Layer 5 of a small transformer language model trained on English Wikipedia (8 layers, counted from 0, width 128).
A neuron's activation on a vector x is ReLU(weights . x + bias), where the dot is the dot product.

Input weights of the MLP neurons that the questions are about. A number n stands for n times 0.0059.
n0 (bias 0.003): 0 15 3 22 -8 6 10 10 5 -27 7 15 -36 8 4 12 14 -17 -33 7 -24 19 -15 33 2 46 -39 25 17 0 19 -9 -30 -11 0 -1 3 21 -41 7 14 -13 -29 25 -14 14 -28 -17 45 6 -19 18 -41 20 23 -18 -7 2 -30 4 -18 -10 -25 30 -18 22 19 -26 -21 1 -16 4 -13 14 -22 -33 35 16 14 19 14 11 9 -6 -9 -32 -21 9 22 -6 -27 48 44 -27 -3 4 1 -2 -6 -14 -14 3 9 -15 16 22 22 52 3 -12 -35 -9 -19 -47 -16 55 -10 -28 10 -38 29 -2 11 -16 16 10 38 -47
n12 (bias -0.007): -8 -16 -23 10 -21 -4 -21 39 -13 -35 9 19 27 22 2 -5 -21 11 -7 -15 1 10 -22 22 -5 -21 -19 -34 -7 1 -12 2 -29 -12 6 21 -2 36 33 46 21 -1 -9 -22 -12 -23 -6 2 -6 1 -20 -25 54 27 -4 10 -35 -14 5 -12 -9 8 -4 -3 9 -33 -2 -10 26 -15 26 2 -17 18 5 20 4 0 28 -7 22 -16 -20 7 -17 -5 30 -20 6 24 -9 5 -13 -20 1 -13 -6 10 18 3 11 11 -10 12 4 -37 18 12 15 23 -9 -12 32 7 13 5 -51 -5 -15 1 -3 48 14 -26 36 -6 55 -7
n16 (bias -0.038): -5 -24 38 23 -2 32 6 -15 -25 -36 13 30 -19 33 4 -48 9 4 23 1 -10 -31 -6 12 39 30 -7 -5 -18 -32 -17 7 -33 27 27 42 -46 16 -12 -26 -10 -11 -21 21 20 7 -9 -6 23 -23 16 -32 10 18 -1 13 12 -7 -9 -19 10 -4 46 -24 -2 -42 -19 -31 36 -17 13 -23 3 -20 22 -7 45 32 -62 29 7 18 -43 -27 12 3 -1 -10 11 2 21 -16 40 -14 9 -46 -18 -38 -9 -5 -37 -4 -54 6 -30 5 26 7 32 -26 18 80 -22 21 27 10 -28 17 36 7 -2 18 2 10 15 -36 -7 13
n27 (bias -0.031): 4 20 14 11 10 -35 -12 -20 -10 -6 0 -22 -10 -23 -23 29 24 30 -30 -40 7 26 22 19 -7 4 15 13 10 12 -23 -49 -4 -41 8 -1 7 21 9 -21 -11 12 -1 -22 -11 6 6 5 11 4 -36 -32 16 -15 -20 -3 16 37 -10 10 -14 33 -30 -21 67 -8 15 -13 -22 -18 22 -13 15 24 -1 35 13 -7 6 2 29 27 34 12 28 2 -22 -15 -41 -26 -47 53 10 -45 20 26 -22 62 -37 -15 -23 -17 -36 15 18 -6 13 -10 -28 17 3 11 -15 -37 12 -5 12 25 54 -37 -17 12 -8 24 -5 4 14 -1
n44 (bias -0.023): 13 10 -2 11 -20 -20 -4 22 -23 13 4 -40 -8 39 -5 -39 22 -7 31 -3 13 7 -19 -5 -8 5 -11 -6 -43 8 16 -2 -19 20 -25 10 54 21 -3 0 26 9 -12 17 2 -21 18 35 -13 -2 11 -58 11 -23 17 6 -14 30 19 15 -26 7 -25 -8 11 24 -28 -4 26 -23 -32 9 26 2 28 -21 -9 -24 -37 -26 19 35 -26 14 -18 -14 -3 17 -1 -5 1 -16 11 -8 -8 -6 20 17 -22 1 -62 -54 5 3 -9 12 0 3 -13 53 -16 12 -1 35 -3 -4 23 -18 28 34 41 -12 -21 -16 12 27 11 -6
n66 (bias -0.031): 67 5 0 38 -24 -37 18 31 14 -22 33 -16 -12 1 -1 16 8 -5 9 8 -7 51 16 -47 34 9 30 7 -1 -28 -22 12 -8 3 11 2 -39 -10 -32 -30 -28 -26 -43 1 8 6 5 1 7 -17 -11 -21 -9 15 -2 -33 41 20 20 19 -12 36 19 43 -37 -1 13 4 -33 -23 9 18 -9 -30 -37 33 18 -15 5 -5 -9 -17 -1 -8 32 -1 -37 -37 4 -36 -2 26 14 21 15 -2 13 4 -20 44 -21 12 -28 12 3 20 -26 0 21 4 -5 -4 18 40 1 -7 19 54 -12 0 -20 10 28 6 -20 -35 -30 -5
n79 (bias -0.003): -14 -19 -10 14 54 -29 1 0 9 13 -23 -7 -1 13 38 -16 12 -2 9 -6 24 27 -20 -3 5 -3 -4 17 5 1 -32 13 8 16 -10 7 -7 -10 6 -38 8 -15 -59 12 6 14 32 2 -5 -18 13 -15 -4 -17 -2 -14 -11 28 34 16 -7 21 4 -6 6 -4 -35 -22 3 -18 -10 16 2 1 -21 11 -6 -17 -25 -7 36 -10 -25 -15 -68 -9 -22 40 33 -12 2 -31 -17 9 -7 -35 8 -18 20 -31 7 27 6 46 53 -19 27 -18 -9 27 10 25 -3 7 6 -10 -6 14 -42 29 27 56 -8 -8 -7 17 -2 23
n85 (bias -0.010): -16 22 -8 -39 31 3 13 -19 -8 -34 41 -24 14 -18 10 15 9 6 -49 12 -5 -8 -24 -2 -19 2 -15 37 9 10 36 10 28 -32 44 35 3 -23 20 -15 29 -14 -6 16 3 -19 -24 -30 4 11 8 -4 19 21 17 22 11 -42 9 -8 -3 -20 -1 30 -8 27 -3 21 -10 6 10 0 -24 28 6 -26 -24 -2 -13 -17 2 8 -27 20 26 26 -12 24 27 38 -21 0 9 -9 -9 -10 -6 3 -36 -27 -25 1 -27 -35 -15 34 40 20 -1 -15 -27 -6 14 -17 8 0 -15 -18 -4 -12 -11 31 -1 28 7 -44 -8 1
n123 (bias -0.027): -38 -14 17 -33 38 29 -7 -20 -9 -26 11 -17 -28 27 -12 -5 12 -25 -16 7 17 -10 38 -57 21 18 -7 18 2 -34 33 1 -17 -4 -12 -12 -18 24 34 15 -1 15 -30 -9 13 20 -6 26 -8 5 3 -18 -1 14 -25 21 5 12 7 -10 9 -9 12 -7 10 -13 -19 17 -33 -9 -17 -14 26 5 -9 9 35 15 5 14 -3 0 -4 -23 -8 -15 21 -11 -20 -42 20 11 -31 -4 3 -6 28 23 17 -53 5 -1 -18 -10 -22 -9 33 21 19 6 -11 -21 -35 -11 -1 -4 11 23 0 -6 46 13 -19 21 -11 30 43 33
n132 (bias -0.008): 16 -36 -21 -9 -50 14 32 -3 -12 5 12 1 13 6 -4 20 14 5 -15 15 -11 16 -26 -27 18 -15 -18 -13 1 13 17 19 -34 -17 -7 9 -18 10 -2 5 -17 -14 -3 13 40 9 -40 26 35 3 -24 -5 -37 -28 54 -33 -5 -9 5 -1 -29 26 -18 -9 27 -17 3 39 -14 2 0 -13 17 23 -3 12 -2 -10 3 -6 -9 1 -8 -26 -12 27 -3 6 28 -3 -24 11 2 -19 8 -11 -10 -20 7 -1 13 -6 25 44 -14 19 8 -11 0 4 -1 -10 3 33 -5 28 4 -15 12 -8 43 -12 -23 -4 -33 25 24 5
n134 (bias -0.042): -9 6 66 -17 48 -31 9 -7 -2 2 -29 -20 37 39 45 10 -27 -11 17 -15 30 3 -14 -27 -21 21 4 -15 -11 -20 -29 32 16 21 19 -4 -17 16 -19 -95 -26 -21 -33 17 9 10 -10 7 -9 32 -36 20 -23 -8 -19 -13 -2 -28 -68 -10 -4 -52 16 12 37 -12 -40 65 17 -20 -8 -18 5 -30 0 -45 25 30 35 -26 38 19 -36 -8 -21 2 -15 -24 -23 29 13 2 32 30 19 6 3 41 -30 -3 43 -47 22 -5 -25 -19 16 67 0 32 -38 46 -23 38 1 15 24 -8 -28 -25 29 26 2 18 21 -21 -21 -25
n135 (bias -0.066): -7 36 -12 40 -28 -36 45 30 -2 -6 8 -27 -3 -11 35 33 -25 -30 -15 -35 23 5 24 18 22 -4 -6 39 29 -34 -41 -29 -34 -39 34 -13 -8 -27 -37 -6 -1 -17 22 19 13 -23 -14 12 -5 35 -22 -25 -2 24 -43 -34 7 52 -64 3 14 30 -26 -16 4 -21 -15 -1 -25 9 8 -16 8 -16 71 -2 13 11 -2 23 -24 -18 2 -24 24 20 -35 20 -24 -4 33 37 17 30 -8 29 -3 -27 -20 -36 -16 16 25 6 -19 58 21 -39 39 -28 2 -22 -15 43 -47 10 -38 -9 0 37 28 3 38 27 6 -10 -5 -28
n138 (bias -0.016): -12 -13 -10 4 -3 16 15 11 11 15 -20 -17 -20 -1 35 4 -9 37 -26 12 8 -6 6 -18 -14 -18 7 -4 -25 23 -9 -30 7 8 -31 26 -6 -5 -8 1 15 -6 -43 -17 11 -21 -2 -11 -1 -5 -15 25 -4 -2 11 31 8 -12 16 -2 -2 9 -7 23 46 52 -10 14 7 24 16 -8 -10 22 -12 2 -18 31 25 -5 7 -9 -36 9 42 4 -11 4 0 -24 29 -64 -41 3 -17 33 47 -27 -26 -3 -11 -13 18 -26 -3 -42 -20 4 14 -4 15 7 -8 -9 15 -6 27 -6 39 24 -26 11 2 18 -7 -45 -14 -17
n144 (bias -0.034): 5 -47 30 23 13 -57 20 29 -5 -51 19 28 1 40 22 -7 2 -22 12 28 -2 17 -7 -13 -4 -4 -1 -25 -14 -25 -4 16 49 8 16 -34 -45 -27 -2 -15 -25 8 -2 55 2 16 -12 30 -26 6 19 -9 1 14 5 7 5 -10 -15 -27 -25 -23 2 -18 8 3 -35 19 -7 -7 32 -43 62 -34 11 -30 -5 27 9 -30 -13 14 4 37 -31 -31 5 -34 -24 23 7 13 -8 42 55 -40 -49 2 -27 2 -25 -15 -22 58 9 9 26 8 8 -22 60 47 20 -30 8 5 6 26 -9 -49 12 -18 -15 2 23 45 -13 -11
n153 (bias -0.008): -16 3 14 -9 -31 12 -14 -7 -22 19 10 -5 6 -13 16 -22 16 24 30 32 -18 -2 4 39 7 12 -40 10 6 37 18 12 -21 -12 0 -27 0 17 3 -20 -5 -12 -28 -30 7 -9 -20 0 11 49 7 23 -5 13 -4 -1 15 -27 -4 8 48 1 13 -3 -20 -41 -5 -16 32 -8 13 -8 5 -14 -19 15 -16 -39 10 19 3 1 -8 -2 21 -21 1 19 22 -16 -11 -12 -12 5 16 -19 -4 -48 -41 -15 23 -17 9 14 -19 -7 27 -1 5 31 -2 16 -9 20 -17 26 -1 -39 43 -35 8 -1 16 8 10 26 -7 -13
n158 (bias -0.009): 20 36 40 -19 17 3 -36 22 3 -18 -10 -7 24 15 -20 -12 1 36 25 29 7 2 -32 6 -11 -6 9 10 -21 3 8 -9 7 -83 3 -1 -12 -9 -28 -13 34 7 7 6 43 -16 4 8 5 -14 -27 -2 28 20 50 -12 -33 -28 -30 10 8 -23 8 -10 33 10 3 -10 -12 -16 32 -2 26 10 -13 -43 -22 -34 -18 3 -22 -2 -18 -16 7 -4 -30 31 9 30 -33 -28 -6 30 -32 -24 15 22 -18 25 17 -20 -21 -5 -30 -9 26 -6 9 18 -16 -10 19 41 26 -2 -1 2 15 4 6 -1 4 29 20 3 11 42
n169 (bias -0.010): 30 8 -9 7 -22 -8 -12 13 0 1 16 8 -3 -7 -6 7 5 4 4 -21 -18 -23 -8 8 -4 2 -18 2 26 -10 -11 2 31 -14 -24 -20 8 -2 -4 -14 -29 -9 -68 10 -34 4 -7 -16 32 17 -4 9 22 6 10 -7 -3 10 -12 30 4 27 -38 -10 -22 18 -1 -6 -25 16 20 -4 -12 19 34 -6 10 37 15 -15 2 -8 12 -8 -6 22 21 -42 -26 -27 20 -36 -2 21 31 4 -18 0 21 26 -22 21 32 17 25 -9 44 16 -28 18 -3 18 -17 -10 -37 -18 -28 -19 15 -11 1 -36 47 16 -40 -7 39 0
n174 (bias -0.009): -11 15 13 -3 -22 -6 3 2 -23 -5 -8 6 14 -13 22 -35 -2 -14 -32 65 3 27 -1 2 17 11 -6 -19 -15 15 -5 -2 38 11 5 -1 12 35 31 -2 -41 0 -23 -23 -1 76 -10 -13 -13 21 -4 4 -18 -2 -20 -30 -8 19 14 21 -25 22 -18 -32 21 5 -12 -25 25 48 3 11 -27 -17 20 53 -24 -1 -16 -1 43 19 -4 -29 -10 11 -14 -9 8 -11 5 2 -19 5 4 -2 -27 3 -6 13 -23 13 -31 -32 0 6 21 -13 13 -9 -27 -11 24 7 -23 -14 -3 -25 14 32 -11 -6 -14 -19 9 -21 -8 7
n179 (bias -0.004): 35 7 -1 19 -8 8 -17 -9 -6 19 9 -20 -7 -18 16 10 -20 -30 -21 7 -1 -29 -1 -9 -54 -7 17 -58 28 20 21 11 -11 13 -5 25 19 26 32 34 -14 -31 -13 -7 -2 12 -26 -50 27 14 17 9 -9 2 -21 -7 27 12 15 -8 -2 -11 -24 3 -12 40 -20 13 31 -28 -18 13 -19 9 -17 14 24 2 -1 -5 1 5 -29 7 -19 -12 -8 -3 11 -24 -24 -1 1 -12 -19 -35 0 18 13 39 1 -1 -1 18 7 9 1 2 24 3 13 5 26 17 -11 28 1 -5 4 11 7 21 1 -38 -3 -13 -14 -21
n181 (bias -0.009): -52 30 1 5 -21 -33 -9 3 1 -10 -34 15 10 -26 6 11 4 8 -10 2 -34 1 -34 -11 1 -5 26 21 4 -2 30 31 9 43 18 8 -1 -7 17 6 -19 6 -31 -53 -31 -12 6 7 2 8 15 -12 -16 4 -4 25 -26 -5 40 7 14 -6 -17 4 16 26 12 -1 12 5 -1 3 -42 -14 5 36 12 3 -13 -12 12 9 -18 -32 8 -12 -13 -7 6 -6 6 5 -3 -10 2 -21 -43 7 -18 -6 13 -34 -31 -9 -26 19 -16 56 -20 11 7 8 32 29 3 18 -4 -8 15 -21 -30 -14 8 -2 4 13 33 52
n194 (bias -0.006): 17 34 -17 3 23 19 -21 -7 15 -10 5 -39 -8 3 4 31 1 34 65 13 24 1 15 -5 -28 -22 11 24 22 10 6 23 -30 7 20 -23 19 6 0 3 -21 44 53 27 -16 -2 -50 12 0 17 -9 -15 26 3 -14 -21 6 -35 -52 11 5 -1 22 -14 -17 -36 9 -10 28 -16 -17 8 11 -6 -4 -13 40 -3 -37 -8 -10 45 -25 -7 -35 -18 -12 6 -13 2 -25 9 11 -7 -3 -17 -41 25 -27 36 9 4 -35 8 -7 -10 -9 23 10 -25 -2 -31 -19 38 -23 9 -5 9 -10 -11 -33 -15 43 9 -31 -13 28 -3
n203 (bias -0.005): 25 -3 7 22 -14 -5 -21 -10 23 -14 -16 19 -6 16 -1 11 -12 12 7 -32 -22 4 18 2 13 -29 -24 -16 -6 -11 11 17 11 26 -13 10 21 -25 -14 1 1 20 -13 24 6 -12 22 -1 5 -3 24 9 -18 8 32 23 -12 -45 67 -26 -29 -7 -16 9 -11 -13 -12 28 -1 2 -30 1 -20 -3 7 20 17 2 -12 3 2 -3 -4 38 -37 24 9 -2 -25 0 -17 -4 -25 15 -26 -43 25 -9 4 -1 36 -1 33 12 16 5 -9 19 -24 -2 17 38 30 -13 27 -12 8 14 -5 -34 33 -18 -18 -11 -32 9 -1 -22
n210 (bias 0.001): -9 -9 14 12 40 -17 -5 -34 7 19 -14 -32 44 15 48 -14 -9 30 12 13 11 1 -5 -10 -4 16 -25 1 -15 -1 -58 19 -30 -1 -3 -20 -3 -4 5 34 51 -6 -16 6 -31 29 31 -16 -4 -24 8 24 -3 10 -18 27 -1 3 -3 -37 15 12 8 8 -4 20 19 39 9 -25 33 10 -2 -45 -2 -3 -29 -26 15 32 16 23 21 -19 -1 -26 -13 4 -34 27 6 14 15 -8 11 -19 15 9 -35 -8 38 -9 -38 -3 -18 -12 22 11 13 35 -5 8 -39 -19 19 18 -30 10 -6 -10 3 -21 -4 -31 0 11 -25 -38
n218 (bias -0.020): -13 -27 8 -23 3 55 9 25 30 21 25 -10 -21 -44 9 32 8 29 15 -9 12 -16 5 -36 21 17 32 -20 8 -22 8 -5 9 3 -9 19 20 24 -13 -13 29 -23 -21 -23 19 -18 -28 -23 10 -36 27 -22 -30 -2 3 -21 -5 33 -15 28 -20 36 11 13 8 -5 -33 -5 -32 -22 7 13 18 -21 -29 15 9 40 3 19 -4 -27 -18 26 -3 -25 -5 14 -26 -4 14 7 1 -16 32 34 3 -9 -15 -73 -7 -25 -3 -18 -8 7 13 20 24 37 -7 -25 -7 -12 29 1 9 -14 -10 30 5 32 -27 10 3 -16 21 -17
n221 (bias -0.007): -32 36 2 3 -44 2 20 -14 -24 3 -2 10 -38 -31 36 24 1 -36 -6 7 5 -30 16 42 41 2 -19 8 4 -5 39 8 2 17 11 -5 14 -15 8 -12 4 -1 -13 -14 4 23 -16 2 -18 5 -17 -5 -9 1 -50 11 5 21 8 -3 8 -3 -1 10 -8 -27 2 20 39 10 -14 -19 -5 21 -19 13 -32 15 -39 4 29 8 -14 14 -23 33 15 25 -21 -4 -14 2 -20 -9 25 -10 -51 -20 5 8 -24 -7 8 4 30 21 48 18 4 -17 17 -13 15 13 -6 -39 -28 2 10 7 0 5 -10 35 -4 16 4 -22
n225 (bias -0.022): 1 7 -9 52 -4 15 26 -14 -36 12 38 -28 2 -34 -7 14 14 27 11 13 21 30 -1 -1 2 -27 26 21 -32 -8 50 13 -29 34 0 21 -19 1 3 -18 -16 17 -16 -16 -11 -3 -9 -4 7 7 9 -17 31 -21 -17 1 38 12 18 2 -5 -8 -13 -38 -19 27 28 -68 1 -1 9 18 26 3 3 -13 23 22 0 -24 5 -1 8 -14 16 21 -13 -9 -13 -8 -21 2 9 -18 2 2 -13 6 -25 -63 -48 52 10 -12 -41 3 -28 1 12 -42 -35 44 2 41 26 -21 62 1 -6 -9 -9 -16 -38 4 24 10 9 7
n236 (bias 0.005): -26 14 -27 38 -29 -37 26 1 10 8 -8 -24 2 -15 24 -11 3 3 0 1 -2 -4 32 13 8 -3 8 3 -15 41 -19 34 -29 9 -27 -24 25 2 13 41 -1 -16 6 -5 -13 -9 -30 33 -11 58 -21 14 -11 10 32 12 31 -26 -28 -27 23 19 2 -1 -7 -55 -9 -42 36 14 8 -32 4 4 -13 -24 29 18 -4 61 8 -4 -19 1 -23 -20 -22 -1 -13 17 -35 38 -14 -10 -29 -11 -5 -1 2 52 6 44 17 27 1 -14 -32 33 26 -23 29 21 -23 -16 -9 27 19 9 -5 -50 -22 -9 -5 -3 -24 1 -13 -40
n239 (bias 0.004): -21 38 29 29 20 -22 -16 33 -15 -19 16 -33 47 12 -25 -4 -1 6 4 6 -22 -4 73 -14 31 16 7 -23 -4 -11 -42 29 14 -1 9 -1 19 -7 2 -20 -8 -12 22 -13 -11 -9 -5 19 -9 -7 -6 -28 -28 19 18 -10 1 -30 -50 27 9 -21 -32 -3 -20 -2 18 6 2 8 -8 -31 -17 -34 19 1 28 -19 -33 25 -8 -41 0 -38 -27 22 3 -23 3 23 6 -5 -2 -9 7 -37 19 27 10 10 7 -24 11 30 -6 8 -8 -35 -15 33 -9 -11 -4 -13 17 -7 9 17 14 11 -8 43 31 16 -9 42 1 2
n241 (bias -0.042): -17 -6 11 52 -13 -9 -25 38 -13 -23 -23 -9 -28 49 21 -17 24 7 15 25 -38 34 -17 -57 8 -20 -37 -14 36 -17 -12 -7 -59 4 -24 -18 11 22 12 -5 -1 14 -14 -34 -18 13 -9 3 -32 -9 -31 -28 48 36 15 4 53 15 11 -23 2 -18 -5 -10 -3 -11 18 -9 -19 -3 -2 -17 5 9 9 13 -10 31 -5 18 -17 31 -9 -11 -8 24 37 -9 -43 -23 12 10 -10 22 -9 8 -1 -8 -10 -17 15 -7 3 33 5 -1 25 -5 23 -48 21 17 -35 3 1 5 -10 20 18 3 24 -7 -13 4 43 20 27 26
n242 (bias -0.035): 20 -33 22 14 35 -16 -9 -24 15 -29 -4 9 -2 -42 -13 -32 27 21 -1 13 -21 29 0 -2 4 30 59 -15 20 -1 -11 -9 22 20 13 9 17 9 -33 -29 10 5 -4 17 9 10 -7 -30 4 -45 26 17 -17 3 -35 -11 1 14 -40 17 -13 12 15 -20 38 35 8 -6 7 -9 41 -10 27 -37 4 14 -26 11 -24 -42 20 -9 21 -37 -6 -10 2 -23 14 -51 -6 -9 9 51 44 -38 -5 53 -11 -24 25 8 -9 -38 10 -7 36 -12 10 1 -16 3 26 -19 -30 31 -9 1 -3 -22 -55 -11 4 -11 47 -28 8 44

Each question shows a token from some text and the vector x that enters the MLP there. A number n stands for n times 0.053.

" in": -13 -24 -3 0 -14 -3 -36 3 -12 -8 -6 19 4 -14 -15 -17 5 -26 9 21 1 -10 4 -5 -32 -11 -13 1 20 33 -2 35 32 6 -32 -17 -15 -22 8 13 11 13 17 36 40 25 10 -9 3 9 -15 4 -22 -57 10 -10 -28 -14 -23 -49 -16 -10 4 5 -5 -14 0 29 -19 13 -23 9 16 14 -1 8 22 -6 0 -8 -34 -1 -7 3 21 -9 50 -5 38 -8 1 25 11 16 25 -7 -7 1 15 20 -5 -31 -10 6 36 8 -8 -29 19 9 18 17 -18 10 21 -22 -6 14 4 6 -43 -25 -34 15 3 9 30 31
Which neuron lights up most? n144

" of": -6 -10 -20 11 -6 20 -18 2 -14 -16 -26 8 4 -3 -26 -10 30 -34 -11 15 -1 7 -4 -3 9 18 -34 -6 -4 60 23 36 35 9 -15 8 -5 -17 -3 12 23 19 -16 3 -5 46 13 -8 -4 6 1 -30 12 -40 -14 -9 -8 12 -6 -43 -25 -9 -24 4 4 -28 -1 21 -11 1 -25 22 -41 14 2 18 20 -1 11 -4 -7 3 4 24 3 28 61 8 20 -7 22 16 27 -27 -10 -1 -23 -8 -4 1 -4 10 -22 11 22 -14 -1 -35 3 -10 25 22 -5 7 -13 -17 -29 -7 -19 5 -21 -33 -15 37 0 18 28 5
The most active neuron and its activation: n221, at about 2.8

"per": -17 -6 -7 10 1 -6 -54 -8 -2 0 28 4 4 -11 -16 -7 23 -2 7 -16 -22 3 6 4 -36 -6 12 -2 -15 18 34 55 15 11 -7 31 4 -11 -14 -21 -19 -3 -3 8 2 33 15 -21 -12 18 9 -2 -2 -62 33 -35 -35 -12 0 -32 -26 -40 27 3 -27 11 9 -18 -2 26 -16 29 -7 7 -3 14 -12 -2 4 4 -3 27 17 22 3 -5 25 -7 30 34 26 12 10 -5 -1 3 -4 -10 30 -11 10 9 -43 2 12 -10 -16 -29 10 14 -13 25 0 21 16 -4 -12 14 1 -5 -52 -16 -23 20 2 6 17 -8
The most active neuron and its activation: n225, at about 2.1

"=": -23 3 -4 -3 -18 33 -8 -19 -5 -14 11 15 18 -14 -22 -24 3 -39 10 10 -3 12 31 -24 13 23 -5 3 1 64 -13 26 14 6 11 -18 6 -6 -17 27 -5 4 2 18 -5 39 9 -15 6 9 -15 1 7 -48 12 -28 -11 26 -28 -44 -27 23 15 -7 -10 -8 -14 9 -6 -28 3 13 1 -16 -8 -20 5 -6 48 3 -22 -2 21 4 36 4 11 24 17 22 16 -2 11 -16 11 11 21 -14 -5 5 3 -4 -18 -3 39 -2 -23 -38 -1 -23 15 6 -19 8 19 -20 -36 42 -3 -4 -31 -11 -29 -7 -3 -22 22 17
Which neuron lights up most? n210

" same": 6 -34 -9 9 -19 14 -22 -8 9 -2 -8 7 -21 -12 -4 -14 13 -16 -33 12 13 10 -4 -21 -19 2 28 15 32 47 -1 19 -7 12 -25 -31 35 -14 -12 19 -1 24 -18 30 25 37 29 7 0 26 -13 1 -1 -49 7 -33 -23 3 -24 -29 -14 -43 8 20 -13 6 9 32 -18 17 -4 10 -12 -11 8 -5 -3 -5 8 4 -18 -32 1 5 30 18 51 2 26 -15 23 -4 32 -13 0 -4 24 -6 -12 -26 18 -19 -18 -16 29 2 -28 -26 -6 -1 0 11 -23 20 24 12 -3 5 11 -12 -42 -2 3 -4 18 -9 14 15
The three highest activations, in order: n242, n138, n132

"s": 2 -24 13 8 -22 12 -26 -22 -33 3 24 -13 36 -22 -18 -22 23 -15 -23 12 -5 -10 10 -49 -23 -7 -19 19 3 36 -9 26 12 26 -13 -1 -4 -28 -18 -1 -6 4 -1 8 31 54 15 14 9 -6 -20 19 -6 -20 20 -39 -47 -26 16 -42 -2 -12 3 0 -28 -11 -1 14 0 27 8 19 -18 38 -12 15 7 15 21 6 0 -11 6 -11 -5 -3 27 -8 32 16 17 -9 2 -22 5 -3 -6 -16 10 14 2 -23 -13 4 31 -13 -3 -10 17 15 4 46 -22 18 13 -16 -16 10 -6 3 -9 -25 2 43 -21 4 26 0
Which two neurons fire most, strongest first? n132, n169

" driving": -22 -22 -10 3 -21 23 -38 -10 12 6 41 -9 18 -12 1 -24 -5 -24 -7 -14 -3 -11 9 -7 -20 -4 15 6 31 41 10 40 -11 -4 13 -10 -9 -22 4 -5 8 21 -2 11 34 39 42 -2 4 -10 -1 12 4 -57 29 -13 -33 25 -9 -30 -3 -16 15 8 -44 -36 -5 26 -2 15 4 7 -2 -21 14 -35 5 10 -5 -26 -7 -3 -3 22 21 -13 -3 0 39 -2 26 -12 9 -3 29 -16 -12 -22 -2 0 4 -15 -32 13 27 -28 -22 -14 13 15 11 29 -23 -5 43 -27 -1 -3 18 1 -12 0 -8 36 -25 -1 4 24
The most active neuron and its activation: n16, at about 2.5

" progress": 0 -18 -4 -6 -20 21 -37 -29 -24 31 8 -1 41 -10 -5 -16 -12 -2 -20 -16 -35 4 36 -18 -5 6 8 4 17 36 -29 39 2 4 -22 -14 -14 -20 24 -24 -7 11 22 6 42 46 43 3 3 17 3 -1 -10 -28 8 -22 -19 -6 12 -25 -3 -16 20 -15 -19 -49 -2 3 -1 15 15 18 17 -10 5 -15 -29 -6 16 -7 -41 -7 -6 28 7 -20 19 6 44 4 23 -8 -4 7 8 25 -13 -10 9 -17 4 -1 -18 16 4 -10 -19 -6 11 13 8 20 -24 47 32 -27 -9 4 6 -13 -13 -17 8 9 7 -3 -21 26
The three highest activations, in order: n153, n132, n16

" India": -18 -10 15 15 -21 20 -21 -44 -8 -1 -38 3 18 -23 -7 -4 17 -38 -51 8 -20 11 -16 -25 -34 5 -2 20 -6 30 4 25 1 5 -29 -2 7 -41 4 17 17 5 19 23 34 11 19 -23 10 6 -6 10 3 -26 8 -36 -24 18 -12 -23 9 -20 9 -14 -15 -17 14 23 25 31 -15 -14 2 0 11 -22 -15 -8 9 9 -1 -8 12 19 20 -15 19 9 30 14 29 -12 19 -24 -6 23 8 -30 3 -11 8 -4 -19 -7 41 -23 -16 -7 8 -7 39 20 17 11 5 -11 -26 2 -1 9 -17 1 -12 66 -4 12 7 5
Which two neurons fire most, strongest first? n221, n138

",": -12 -48 -10 20 -8 1 -37 -10 -7 5 29 2 21 -17 -29 -9 26 -41 -17 14 -4 7 11 -42 -15 8 -4 7 10 27 7 14 11 17 -10 -29 -21 -16 -8 21 -8 -6 6 29 22 34 33 -11 -7 -25 12 12 11 -27 -15 -33 -23 14 -31 -40 -1 -13 7 -7 6 -37 11 -4 -13 23 8 30 2 1 3 -22 -22 13 6 -8 -10 -17 10 6 12 -11 3 4 17 16 28 5 16 3 -6 -24 15 10 -4 29 19 -10 2 -1 35 23 0 -36 16 -9 14 46 -6 22 17 -10 -3 21 -7 -12 -26 -26 -40 27 23 -1 17 21
Which neuron lights up most? n144

"A": -5 -12 -10 0 -26 -20 -21 -32 -14 -7 -16 -16 -8 -40 -24 -2 0 -11 0 2 -23 -11 8 -47 -62 -4 26 1 7 40 5 -2 -2 9 -12 -18 22 -10 12 2 17 -17 -8 6 3 39 35 -1 28 -2 -11 -14 26 -44 15 -15 -14 38 9 -17 -5 37 6 -3 6 -34 10 18 19 20 -15 1 -15 8 -9 29 24 -9 26 7 4 -29 21 -5 5 15 33 3 35 -1 15 20 -3 0 -8 -11 15 -25 -2 3 2 -8 -4 15 34 8 -29 -13 -20 12 36 13 1 4 29 -19 10 9 -3 -38 -27 17 8 35 -39 -11 12 3
The most active neuron and its activation: n27, at about 2.7

" (": -7 -21 -7 1 -11 2 -37 1 -7 -15 14 -14 8 -35 -26 -10 22 -23 12 16 -18 18 5 -13 -16 34 23 12 15 39 9 27 2 1 -6 -3 21 -15 -10 22 11 -12 -1 18 -3 33 33 -25 -2 -9 -17 41 20 -7 11 -32 -14 10 -28 -34 -2 -9 -3 11 -28 -28 16 4 -29 18 -30 29 21 -4 4 -5 11 -5 9 7 -56 -23 21 -3 -21 -7 8 22 26 11 -5 17 -21 2 -7 -6 30 1 11 1 5 -3 -14 26 25 12 -13 -42 14 -9 27 34 -24 15 0 -17 27 22 -3 -9 -40 -9 -18 16 5 -38 28 -3
The most active neuron and its activation: n236, at about 1.8

"ka": 0 14 -17 25 -38 15 -45 5 -45 1 -21 19 16 -31 -20 10 9 -10 -6 17 -17 16 -7 -19 -52 12 -20 13 -1 40 28 29 -4 1 2 2 34 -5 -8 30 -13 -12 2 27 23 15 43 0 19 7 -19 -5 5 -47 15 -19 -54 15 5 -10 -17 -17 -6 15 -28 -6 -13 3 6 17 -28 4 -10 34 3 3 -9 30 -7 9 19 -3 9 -10 15 -4 36 25 21 27 13 -14 -4 -8 -13 3 0 -9 -8 -13 -22 -18 -13 -32 31 -28 -22 13 13 31 3 0 6 10 -4 -25 -1 15 -27 1 -8 1 -2 14 -22 20 11 15
Which neuron lights up most? n44

" world": 20 0 -3 1 0 19 -36 -16 -2 3 21 -6 -7 -19 -18 -12 18 -36 -34 31 -13 -1 5 -40 -30 16 10 -4 -4 7 -15 40 14 13 -10 -31 23 -21 -16 21 12 15 13 -10 19 38 47 -2 10 5 -23 10 7 -36 23 -18 -16 8 -30 -17 -12 -17 4 3 -21 -20 -6 21 -13 40 -41 10 9 2 7 -24 -22 -2 -13 -3 -29 -2 -8 -6 20 -1 16 -21 63 18 -7 2 20 -3 -1 18 23 2 6 8 6 -10 -30 4 51 3 -29 -12 13 15 -6 21 -2 28 -8 -7 -16 28 16 -18 -24 -11 20 18 2 -18 13 -2
The three highest activations, in order: n66, n239, n158